Layer 9 of a small transformer language model trained on English Wikipedia (13 layers, counted from 0, width 96).
A neuron's activation on a vector x is GELU(weights . x + bias), where the dot is the dot product.

Input weights of the MLP neurons that the questions are about. A number n stands for (n - 500) times 0.0025.
n74 (bias -0.247): 496 285 646 673 468 735 610 561 368 549 528 478 627 600 496 613 433 486 355 530 370 533 394 227 312 626 701 511 728 503 631 347 492 634 711 317 562 349 493 429 586 649 540 493 446 604 404 592 620 559 556 522 351 585 455 642 500 328 653 540 270 334 521 579 383 555 531 684 483 504 400 246 637 560 486 418 272 375 588 394 573 643 427 486 370 445 363 504 430 621 301 409 528 680 436 613
n86 (bias -0.126): 413 590 622 643 380 397 556 572 656 231 477 445 493 358 463 382 440 414 548 493 706 401 470 520 475 604 528 463 610 608 597 649 466 578 380 493 741 680 476 333 364 478 317 380 579 380 523 719 397 606 410 449 620 345 621 461 540 420 309 507 669 355 612 468 207 440 680 373 415 433 489 426 449 517 315 507 647 445 455 493 552 474 399 574 473 545 644 544 644 564 503 586 431 786 324 656
n99 (bias -0.140): 534 673 622 768 422 504 663 422 629 525 616 429 335 320 250 493 413 375 589 539 741 550 420 547 405 384 557 338 413 545 620 496 427 500 420 455 684 543 339 490 566 433 534 410 541 274 603 417 436 755 475 574 304 667 569 500 593 462 489 241 359 450 600 388 609 599 638 426 415 370 386 601 696 471 533 401 480 601 654 195 519 493 429 769 413 632 610 644 508 639 504 535 669 604 198 406
n130 (bias -0.052): 439 398 542 473 389 443 606 661 549 608 546 412 422 360 327 581 319 464 362 779 540 580 311 325 562 481 497 560 313 593 439 464 339 507 441 435 664 468 676 525 360 604 476 490 339 386 680 568 457 535 441 574 518 731 385 616 435 418 371 572 784 513 760 546 659 483 465 480 494 431 289 554 513 490 434 690 533 525 585 496 544 360 435 532 579 322 704 624 569 520 436 451 552 724 447 595
n154 (bias -0.241): 352 280 508 700 416 378 347 571 698 638 325 420 647 607 479 803 275 440 290 346 296 694 492 315 599 488 515 599 415 380 390 331 368 643 448 135 315 369 555 641 591 642 588 375 479 437 460 651 563 393 573 546 473 422 522 723 496 208 542 365 698 331 617 626 562 637 504 697 488 565 436 626 333 426 283 686 518 606 436 575 886 327 601 472 386 679 504 400 402 541 458 557 727 452 522 319
n155 (bias -0.314): 567 354 696 598 393 433 365 522 593 307 252 496 530 489 657 455 612 514 496 477 555 481 602 558 545 476 563 544 421 490 440 416 303 565 386 313 333 272 645 438 615 582 366 625 441 574 634 480 374 288 316 360 648 457 489 466 635 493 623 522 807 383 304 742 543 352 500 297 356 705 485 309 448 392 493 515 512 635 687 492 605 489 455 559 716 778 542 570 504 806 415 496 475 611 512 586
n184 (bias -0.223): 265 636 569 620 428 441 650 656 447 439 603 224 330 283 600 606 628 791 627 580 458 483 517 475 664 715 439 630 537 426 585 380 431 609 361 663 286 332 674 374 535 563 742 553 521 555 753 540 644 664 595 475 549 517 657 587 532 291 326 389 374 464 329 553 488 677 488 264 436 619 413 520 96 516 479 421 482 544 847 212 384 561 474 270 508 483 543 471 431 558 297 642 519 434 566 138
n230 (bias -0.231): 508 558 917 766 533 815 438 488 468 212 484 500 438 500 504 607 548 504 291 474 524 416 295 384 383 496 555 261 552 809 537 420 571 470 471 777 412 333 582 664 424 595 443 543 439 496 337 383 561 412 639 484 487 440 669 889 539 401 673 393 508 571 547 360 656 253 488 431 403 349 651 469 504 524 612 145 509 603 475 603 608 480 471 669 580 541 575 455 533 452 291 539 464 360 342 624
n231 (bias -0.300): 607 344 477 644 358 549 483 569 704 598 260 541 533 640 412 590 722 628 407 479 435 525 532 369 392 477 555 387 555 399 684 444 623 634 667 233 452 283 647 610 412 517 488 465 536 427 546 754 760 396 401 714 599 635 613 504 578 549 291 291 500 169 504 851 484 741 550 455 431 610 300 424 318 500 480 684 370 591 323 487 430 430 541 340 219 562 317 423 591 676 496 704 747 517 348 443
n237 (bias -0.299): 645 560 577 629 466 775 315 866 594 414 516 509 470 663 295 389 620 520 627 336 534 470 479 268 561 544 435 475 541 480 619 512 716 710 565 723 227 456 547 484 583 621 424 324 298 424 577 531 541 297 397 567 755 475 683 488 439 466 722 436 556 468 459 562 554 24 246 673 320 496 392 322 466 207 500 417 609 615 693 491 603 459 474 428 533 341 478 496 785 554 360 726 477 202 421 462
n238 (bias -0.239): 400 619 239 535 557 370 585 504 662 437 367 450 373 515 379 227 519 416 531 500 553 441 230 470 594 381 469 764 418 514 527 339 649 393 441 357 401 392 776 593 559 387 711 507 515 473 406 468 630 555 563 553 415 500 650 486 518 365 531 716 414 581 423 417 623 437 565 450 504 582 746 689 481 403 365 658 704 461 365 248 465 493 600 687 426 550 602 640 232 489 416 712 475 258 826 631
n265 (bias -0.086): 415 441 317 438 616 458 484 381 360 375 528 458 357 529 557 526 233 420 542 470 503 656 332 478 408 576 558 522 487 414 601 250 434 583 632 418 229 611 384 569 413 524 494 621 529 474 534 360 438 605 572 446 602 591 580 440 515 334 659 399 526 534 481 617 557 503 340 597 576 747 635 524 356 516 661 535 707 551 611 297 725 469 497 500 415 559 434 478 418 307 413 645 554 436 611 448
n271 (bias -0.192): 329 827 634 627 553 617 646 553 547 671 419 625 508 147 418 576 596 507 511 559 523 570 496 696 542 386 520 601 320 580 530 511 480 644 492 595 488 532 636 511 590 516 511 504 455 481 356 296 532 539 460 515 369 802 535 335 344 416 549 542 279 507 308 610 252 264 428 541 597 566 492 274 695 426 718 623 379 557 546 540 328 631 333 574 566 542 600 440 500 326 492 532 124 410 520 546
n278 (bias -0.214): 323 485 570 674 456 456 433 562 405 507 564 236 636 464 608 430 571 490 281 381 638 414 529 507 339 421 451 388 621 524 544 310 599 530 534 341 335 477 269 480 481 423 639 673 522 438 441 481 286 601 337 413 519 514 380 476 419 463 452 552 582 482 563 508 700 545 584 653 400 762 414 609 518 525 582 543 371 763 190 354 530 641 294 455 571 444 829 638 653 471 496 450 827 564 393 574
n294 (bias -0.193): 489 657 437 360 504 543 412 209 577 549 412 631 515 514 696 300 500 323 420 413 554 704 365 635 500 367 679 450 549 463 394 393 355 455 467 354 340 432 395 578 421 500 489 682 723 547 555 511 612 559 613 629 699 528 541 422 611 412 496 544 366 379 538 350 525 382 503 587 558 665 641 656 673 835 429 411 601 337 493 549 284 500 569 670 416 735 478 507 758 447 322 561 364 451 541 577
n361 (bias -0.255): 538 521 523 360 483 445 514 486 600 593 527 465 306 286 395 607 658 609 435 464 551 511 568 473 423 523 475 463 677 621 458 358 608 386 574 730 374 432 448 442 329 496 493 537 360 175 451 577 584 458 333 384 384 601 351 192 308 604 320 594 606 490 447 611 422 627 464 510 399 410 542 603 370 601 409 558 434 471 594 583 779 394 503 613 500 563 535 654 651 581 431 532 721 621 324 660
n374 (bias -0.178): 439 691 380 589 523 435 380 417 303 551 349 736 382 474 837 420 548 529 527 190 511 189 616 478 523 335 538 549 518 514 775 519 525 426 768 389 333 555 470 443 453 452 588 562 568 421 496 633 779 399 566 391 396 519 516 567 398 439 401 580 453 704 478 551 485 508 511 530 421 526 426 496 545 208 701 485 532 450 746 381 634 474 634 311 334 442 663 398 608 396 253 389 513 563 737 424
n379 (bias -0.298): 681 350 590 429 551 680 532 418 508 587 390 359 504 392 361 649 618 683 582 709 341 428 627 427 612 541 395 790 587 349 425 569 542 548 528 524 437 300 657 373 553 645 469 500 403 492 641 521 304 372 511 353 286 664 605 434 403 441 189 323 568 444 451 528 427 332 597 313 574 485 368 460 795 618 343 608 391 708 611 188 757 485 685 353 610 540 360 531 588 358 347 680 461 516 382 579

Each question shows a token from some text and the vector x that enters the MLP there. A number n stands for (n - 500) times 0.012.

"t": 479 518 388 335 504 273 332 644 467 328 462 428 620 791 558 353 565 559 407 653 503 581 640 576 574 688 478 608 375 541 318 553 427 457 487 592 577 516 472 547 544 491 491 447 437 646 541 467 323 497 668 540 411 510 349 328 466 618 700 484 416 360 433 631 461 330 647 470 691 417 442 458 427 817 773 300 511 530 384 504 537 285 691 495 497 305 507 511 406 658 570 527 417 456 626 483
Which neuron lights up most? n155

"\n\n": 416 378 463 631 526 362 470 504 473 434 541 500 566 555 590 462 382 456 488 391 493 581 461 416 480 559 511 508 451 507 444 618 191 572 555 507 441 696 382 492 358 474 540 533 526 441 395 310 539 524 579 533 499 471 433 520 507 507 595 423 574 413 505 573 500 550 488 533 540 500 470 449 450 550 554 513 520 501 534 421 596 511 538 636 497 558 479 558 474 545 542 515 725 365 677 498
Which neuron lights up most? n265

"ed ": 436 441 425 593 523 451 463 557 423 507 559 517 546 527 610 453 452 442 505 435 493 568 496 479 459 588 514 549 461 516 370 662 190 550 561 495 493 773 409 522 323 484 527 500 585 450 442 405 553 529 513 496 453 453 448 532 514 454 567 431 588 452 470 532 508 534 478 555 573 501 511 507 431 560 518 465 569 533 455 424 521 458 521 595 437 453 423 540 491 508 579 470 642 432 555 500
Which neuron lights up most? n265

"of": 478 395 189 365 394 462 322 593 384 475 562 500 855 496 604 506 437 635 613 526 355 423 703 441 592 657 466 435 415 595 496 566 553 570 704 500 650 495 506 538 528 670 497 475 568 666 343 457 214 606 436 425 325 468 467 518 481 444 595 440 412 501 516 568 492 581 521 648 548 563 409 426 468 348 541 207 661 424 316 436 346 508 619 481 556 303 596 484 372 289 687 742 633 412 516 664
The three highest activations, in order: n278, n265, n74

"m": 430 610 604 469 762 418 474 413 360 461 611 527 561 627 691 397 484 463 289 634 320 277 473 305 491 389 447 623 334 709 353 537 534 509 554 369 667 550 540 560 522 402 443 413 659 693 447 515 412 412 601 604 481 220 209 529 545 405 513 417 664 690 363 464 350 593 496 572 672 510 510 240 424 546 660 397 642 566 552 614 323 460 639 496 443 522 339 388 525 499 593 527 673 431 618 436
Which neuron fires most, and how strongly? n374, at about 3

"s": 429 465 447 385 479 563 571 616 505 328 609 492 618 647 546 389 478 474 564 412 504 658 501 374 453 750 313 691 437 427 344 659 365 523 411 613 526 694 433 597 455 400 536 424 503 632 391 505 430 639 492 520 398 444 528 474 444 569 571 277 703 624 451 669 491 422 539 454 597 425 311 416 604 676 569 353 528 484 369 406 500 282 692 503 490 419 328 559 461 667 550 546 503 415 562 523
The three highest activations, in order: n379, n237, n265

"a": 417 525 361 513 868 533 439 540 353 540 670 464 355 517 492 415 690 563 565 327 326 473 638 495 585 554 507 400 353 642 450 529 663 562 575 411 726 508 614 577 356 408 343 314 508 594 317 193 608 624 488 712 377 413 436 496 554 617 578 554 735 617 509 410 526 631 510 418 544 482 367 519 484 324 513 554 376 590 364 442 416 438 498 568 552 428 381 399 514 634 659 721 434 379 599 406
Which two neurons fire most, strongest first? n238, n271

"ans": 402 399 350 453 475 371 606 560 313 393 515 586 692 652 531 425 506 585 387 362 386 435 477 693 695 649 340 489 315 561 418 615 564 687 755 596 683 458 627 548 423 499 579 639 490 578 413 538 554 333 310 559 559 316 361 682 499 376 784 447 366 650 448 462 442 542 425 543 627 500 534 345 634 476 431 206 447 544 436 440 504 457 782 669 375 367 290 594 523 457 396 518 558 565 567 446
The three highest activations, in order: n74, n374, n230

"t ": 597 599 490 547 592 497 371 596 450 644 599 491 539 603 593 329 602 598 464 568 458 396 564 609 420 649 525 559 429 532 388 639 252 542 687 482 735 702 376 456 510 400 401 510 615 450 471 362 538 555 470 501 478 420 356 458 661 406 544 533 619 443 398 454 525 447 466 474 606 393 540 531 357 441 498 399 522 604 404 420 439 344 609 503 483 308 339 551 525 433 737 356 561 458 467 551
Which neuron fires most, and how strongly? n86, at about 0.21

"\n": 416 366 495 611 522 333 481 499 468 426 528 499 584 534 594 425 440 477 523 399 501 564 442 418 505 549 493 480 444 490 447 623 205 577 564 508 476 709 379 491 339 478 554 535 534 429 397 299 542 519 579 539 487 488 442 481 520 538 592 438 590 421 507 542 480 561 505 532 534 513 462 445 445 545 562 501 541 499 552 404 568 514 555 617 472 525 489 553 456 538 547 479 714 382 692 539
The three highest activations, in order: n265, n154, n278

"j": 431 459 560 313 432 328 283 566 467 472 420 426 540 572 570 516 693 521 248 400 205 647 484 471 584 498 462 661 397 727 313 505 521 764 463 426 747 600 499 587 538 494 429 603 681 428 328 440 360 544 520 474 629 603 292 452 529 642 588 433 563 620 496 554 529 628 278 709 673 407 409 433 328 461 468 402 602 469 480 436 418 405 586 462 547 475 355 523 418 405 808 503 629 472 635 523
Which neuron fires most, and how strongly? n154, at about 6.1

"to ": 453 472 556 559 590 447 485 563 445 574 527 574 522 406 512 441 597 592 517 559 384 455 600 608 485 543 551 665 398 542 374 593 334 456 626 385 695 760 507 485 389 427 535 718 661 377 495 396 470 547 332 421 243 622 488 463 638 407 466 520 530 469 553 366 371 549 416 484 616 528 357 505 374 481 577 439 587 529 430 461 461 521 639 585 397 264 341 431 517 539 675 373 555 493 490 517
Which neuron lights up most? n271

"r": 326 459 409 443 429 532 489 546 427 455 425 520 648 454 515 425 562 411 816 326 322 427 547 735 517 562 449 691 380 727 472 544 420 535 455 410 560 422 384 475 372 575 522 602 524 742 310 421 382 501 442 435 603 683 168 453 587 525 611 346 568 651 576 356 259 475 528 474 591 533 747 573 377 607 350 453 642 394 694 589 482 410 612 377 500 589 431 568 495 802 678 459 424 560 542 572
Which neuron fires most, and how strongly? n155, at about 5.3

"an ": 419 351 603 411 700 483 430 701 535 592 520 497 513 590 497 471 614 531 480 441 375 555 461 491 528 603 554 450 504 421 306 491 404 448 578 437 586 737 472 457 339 490 480 495 607 516 441 473 543 466 492 533 354 463 502 336 543 426 618 467 629 571 507 457 452 685 432 425 430 382 487 580 445 510 481 460 588 553 550 402 540 429 575 541 485 381 200 474 580 415 615 551 804 374 544 391
The three highest activations, in order: n154, n265, n361

"form": 453 482 198 319 720 473 250 343 331 400 577 495 759 470 641 354 463 369 707 566 299 442 519 488 563 274 548 538 337 421 408 677 547 397 575 606 557 580 379 306 575 462 577 383 491 636 442 412 546 530 418 754 415 369 415 377 633 545 580 355 663 534 575 405 370 787 662 477 457 552 513 535 485 640 587 434 582 504 530 456 440 476 643 478 344 427 450 591 507 396 642 667 600 561 550 487
The three highest activations, in order: n294, n265, n374

"6 ": 563 477 520 608 445 622 566 479 410 558 644 554 511 583 589 372 608 550 352 574 397 478 656 499 533 461 400 496 518 508 444 532 445 472 583 546 657 706 492 340 319 457 298 491 338 616 448 406 461 561 488 380 449 329 502 408 444 598 504 426 430 535 566 438 399 658 369 631 607 212 514 510 385 473 378 449 580 543 328 529 370 390 661 605 524 414 579 471 481 613 443 590 494 363 727 783
Which neuron fires most, and how strongly? n86, at about 1.5